Layer 4 of a small transformer language model trained on English Wikipedia (23 layers, counted from 0, width 96).
A neuron's activation on a vector x is GELU(weights . x), where the dot is the dot product.
The model reads these tokens: "p" "her" "d" "s" " that" " stand" "s"

The vector x that enters this layer's MLP at each token. A number n stands for (n - 500) times 0.0053.
0 "p": 379 461 238 307 547 358 270 360 606 702 701 450 502 733 540 516 633 620 416 672 379 821 455 617 227 552 798 623 561 680 353 346 297 770 407 769 488 352 417 313 384 596 394 614 312 492 563 594 410 344 445 320 557 361 233 338 644 627 468 390 500 169 558 422 213 731 23 556 510 682 615 710 417 825 340 620 585 596 655 605 657 376 510 367 387 297 442 636 900 386 458 482 638 786 685 267
1 "her": 329 436 239 289 367 359 211 265 518 571 780 460 668 721 546 574 582 473 360 807 363 730 441 697 242 679 783 616 504 667 356 283 361 667 452 765 605 234 544 326 386 519 445 708 302 426 513 366 465 502 480 484 460 414 354 349 650 582 533 275 436 181 710 536 267 585 133 590 650 489 587 857 635 737 558 456 534 661 568 488 646 628 576 217 336 208 369 623 876 426 545 477 688 758 571 299
2 "d": 426 534 356 300 568 412 213 296 526 634 790 563 567 744 509 619 653 494 380 684 338 788 383 706 295 657 745 574 436 729 451 442 195 621 464 696 436 192 485 335 410 653 535 808 257 471 511 455 457 447 365 476 398 432 255 465 756 678 413 349 554 207 649 422 173 580 105 564 808 502 570 787 517 675 477 521 620 554 469 530 595 519 645 259 426 120 408 702 771 302 371 402 625 728 651 312
3 "s": 402 573 294 282 498 374 169 297 557 717 772 473 464 692 536 484 502 486 457 740 314 684 491 759 108 615 728 583 524 691 374 384 292 698 466 732 505 265 494 317 362 691 522 635 308 398 533 495 487 495 467 422 450 478 206 418 669 779 457 443 488 136 549 513 299 631 129 521 763 542 560 792 570 766 467 507 567 519 493 617 666 529 601 238 410 67 402 759 797 480 363 447 658 680 605 363
4 " that": 408 510 155 391 407 426 246 126 419 633 778 457 531 727 618 480 623 547 428 527 398 770 367 739 258 692 861 683 570 633 357 414 364 641 474 664 628 294 563 416 378 605 351 616 272 431 558 596 609 426 431 359 491 631 291 374 512 722 450 390 602 192 666 471 211 706 131 487 557 626 678 882 462 692 378 412 673 533 409 562 548 535 662 317 460 135 383 616 667 316 472 478 672 705 695 108
5 " stand": 259 536 396 250 431 414 189 449 431 554 685 371 543 673 501 523 517 565 466 727 275 729 442 757 340 756 909 518 470 495 359 423 358 582 595 523 552 307 516 279 381 623 593 514 225 422 645 352 576 394 368 396 670 471 224 562 768 579 464 437 493 211 600 524 294 583 46 628 629 588 675 852 504 728 460 552 681 502 521 539 485 387 538 296 304 182 484 793 864 254 451 599 722 722 673 293
6 "s": 350 562 325 294 485 404 195 293 599 706 793 492 456 706 556 477 495 441 433 789 331 673 506 778 113 640 754 561 502 694 399 378 315 723 466 722 492 229 452 326 316 676 459 665 331 419 560 474 529 429 497 371 470 474 224 437 701 790 454 454 467 151 534 533 286 593 174 482 738 507 606 767 601 770 454 477 606 491 491 649 685 507 583 254 427 74 414 743 824 456 338 435 658 651 623 338

Each question shows the input weights of one neuron of the MLP. A number n stands for (n - 500) times 0.0022.

n296: 568 593 318 555 417 588 298 571 463 696 503 304 383 577 288 534 483 403 483 520 422 655 526 460 485 312 358 555 368 519 556 489 512 509 651 386 494 476 583 559 516 573 579 585 476 530 506 530 503 568 566 447 452 547 432 325 414 456 567 634 680 465 362 344 428 538 449 565 438 676 445 433 679 400 562 455 339 557 563 497 326 413 597 552 478 516 539 672 402 477 646 414 438 557 464 658
It fires most on token 3 "s"

n335: 480 560 446 425 704 466 597 392 584 409 224 633 520 511 425 607 540 551 487 461 265 351 488 369 490 548 473 490 586 547 572 446 540 540 479 478 617 547 332 427 258 645 467 395 366 407 487 397 588 443 324 715 426 458 436 528 332 503 298 533 672 432 497 635 577 629 642 497 444 801 516 708 367 609 576 409 687 390 587 566 373 416 524 549 519 406 504 448 356 593 615 634 590 423 564 653
On which token does it fire most, and how strongly? 4 " that", at about 0.18

n180: 537 740 539 601 458 497 645 377 434 497 668 680 483 489 497 429 408 693 606 529 606 645 443 601 542 641 541 323 530 336 393 594 729 411 461 318 729 578 424 578 283 294 399 357 590 463 572 484 561 552 531 355 575 464 526 336 483 480 469 453 375 490 494 403 572 425 555 660 487 539 560 649 368 500 409 366 500 347 432 479 666 414 411 431 289 686 540 537 568 362 408 519 391 556 600 750
It fires most on token 5 " stand"

n289: 598 527 514 450 522 585 326 480 477 630 472 527 425 754 460 582 447 666 506 451 485 675 508 346 552 438 221 402 403 442 444 657 409 437 506 357 433 673 517 404 421 458 435 528 519 443 467 503 408 489 629 509 539 528 443 794 555 352 521 436 618 630 394 391 491 577 488 469 544 586 331 416 697 579 583 512 430 620 686 416 503 465 557 434 450 435 561 547 536 325 503 397 595 511 319 479
On which token does it fire most, and how strongly? 2 "d", at about 0.12

n329: 443 608 479 488 411 325 386 421 568 535 618 535 519 536 380 464 381 339 463 613 481 527 489 473 719 402 494 694 676 397 477 470 550 432 553 430 692 370 466 513 531 584 396 521 480 541 762 639 598 594 597 648 500 331 686 413 493 437 552 497 399 648 416 421 334 635 545 546 415 487 658 358 651 396 557 481 610 506 388 547 407 426 526 441 626 352 469 612 439 399 647 408 278 445 307 497
It fires most on token 4 " that"

n198: 544 385 556 492 567 437 534 607 400 675 606 559 417 474 542 583 484 497 655 407 521 355 472 649 585 508 290 562 657 350 592 418 404 782 546 581 617 388 537 466 490 386 343 475 575 456 341 623 638 590 492 351 485 569 587 571 509 497 292 468 555 420 398 477 591 468 470 417 314 537 532 571 563 287 482 533 572 609 332 454 497 529 607 588 370 476 500 471 485 472 513 566 459 579 366 410
It fires most on token 4 " that"

n244: 525 443 426 426 628 516 649 345 491 523 424 479 530 572 558 580 515 544 598 540 654 496 560 603 472 461 398 485 437 475 613 478 482 442 438 424 589 422 489 605 600 591 516 574 606 479 468 555 487 432 451 434 426 442 491 416 563 405 326 440 457 389 525 511 577 519 488 660 532 365 618 507 433 509 395 491 396 537 495 474 422 513 413 553 506 460 539 686 498 471 450 462 347 603 479 549
Its two highest activations, in order, are on tokens 2 "d", 0 "p"

n65: 582 385 370 339 679 422 519 449 571 614 566 599 447 645 497 619 423 551 552 331 617 541 436 414 363 461 295 516 641 596 536 443 441 530 572 490 300 666 628 572 569 547 533 326 567 527 497 624 428 367 316 543 500 521 385 705 595 599 640 484 404 378 567 464 449 552 561 597 553 576 629 506 474 192 437 795 536 317 377 333 487 545 446 632 597 394 446 314 440 362 374 540 490 465 547 693
On which token does it fire most, and how strongly? 2 "d", at about 0.11

n247: 584 514 386 717 647 507 544 577 466 533 423 532 422 547 509 699 666 493 595 435 786 423 651 385 240 413 365 525 506 386 532 429 526 438 611 311 550 345 297 416 486 665 423 500 441 529 370 413 579 417 401 638 572 442 494 571 566 291 414 386 551 403 320 551 385 512 569 443 580 507 393 705 635 457 674 556 513 640 672 547 579 494 538 462 375 500 559 436 532 615 462 379 584 447 507 417
It fires most on token 2 "d"

n208: 395 553 534 569 453 417 479 560 405 735 557 479 709 508 535 410 572 350 435 561 595 530 407 470 402 424 395 422 584 336 620 577 758 404 515 628 377 475 388 573 438 633 444 470 519 363 458 349 484 332 617 570 713 545 615 279 399 510 431 455 584 728 185 319 480 474 471 610 737 631 380 555 486 708 374 347 451 556 465 603 521 743 407 575 569 407 549 631 486 334 487 503 258 524 461 568
It fires most on token 6 "s"

n321: 496 487 509 487 496 603 582 457 488 493 538 543 617 496 490 536 503 526 435 488 558 495 471 583 435 468 430 547 493 412 523 619 562 556 448 397 488 532 582 408 484 400 489 433 415 548 540 443 495 545 591 520 599 475 464 615 568 473 419 486 427 521 429 521 474 439 433 603 486 493 532 441 551 518 373 531 504 410 536 485 449 378 586 561 486 529 533 463 599 517 516 455 563 599 525 438
Its two highest activations, in order, are on tokens 5 " stand", 0 "p"

n276: 331 449 521 531 477 457 613 540 630 658 527 489 646 283 554 590 514 457 433 402 522 575 514 523 550 550 548 479 574 402 581 454 528 565 548 502 517 548 596 360 427 452 487 567 480 529 549 438 457 422 476 542 431 402 547 502 532 423 373 597 496 423 510 417 543 516 462 574 487 425 547 397 521 538 399 545 572 387 544 592 479 483 560 553 593 625 502 561 515 455 548 434 456 498 420 311
Its two highest activations, in order, are on tokens 0 "p", 5 " stand"

n112: 538 580 461 625 530 463 576 530 524 543 511 478 475 430 379 581 600 559 577 608 450 591 500 453 410 449 556 530 549 444 506 519 536 516 649 509 487 527 565 507 399 449 491 400 543 504 437 467 504 583 653 558 475 464 356 491 546 378 401 557 538 363 539 489 500 529 486 570 382 349 391 524 511 461 391 303 451 460 405 552 469 448 472 602 483 539 597 643 511 582 508 355 402 601 489 495
Its two highest activations, in order, are on tokens 0 "p", 3 "s"

n78: 456 622 614 442 564 419 394 507 500 480 394 465 428 514 543 479 486 434 517 612 587 524 430 476 564 522 376 452 490 426 451 379 485 314 485 498 670 473 517 453 708 559 488 396 516 714 677 576 561 417 507 483 465 416 519 495 554 330 492 425 460 392 452 520 478 537 699 474 517 616 611 631 551 673 574 460 507 610 463 456 505 505 459 411 477 539 610 410 567 471 421 400 403 407 467 477
On which token does it fire most, and how strongly? 5 " stand", at about 0.063

n246: 518 435 681 633 509 687 541 395 382 552 430 265 448 350 552 483 503 454 470 356 420 572 516 769 622 472 527 485 503 361 451 518 440 518 361 652 586 503 494 586 510 483 617 451 600 482 439 665 403 645 469 639 245 526 342 532 466 485 375 614 615 326 528 340 512 567 481 564 488 528 604 613 429 494 546 506 428 469 515 529 542 420 600 530 600 581 698 386 289 462 525 372 555 644 386 438
It fires most on token 4 " that"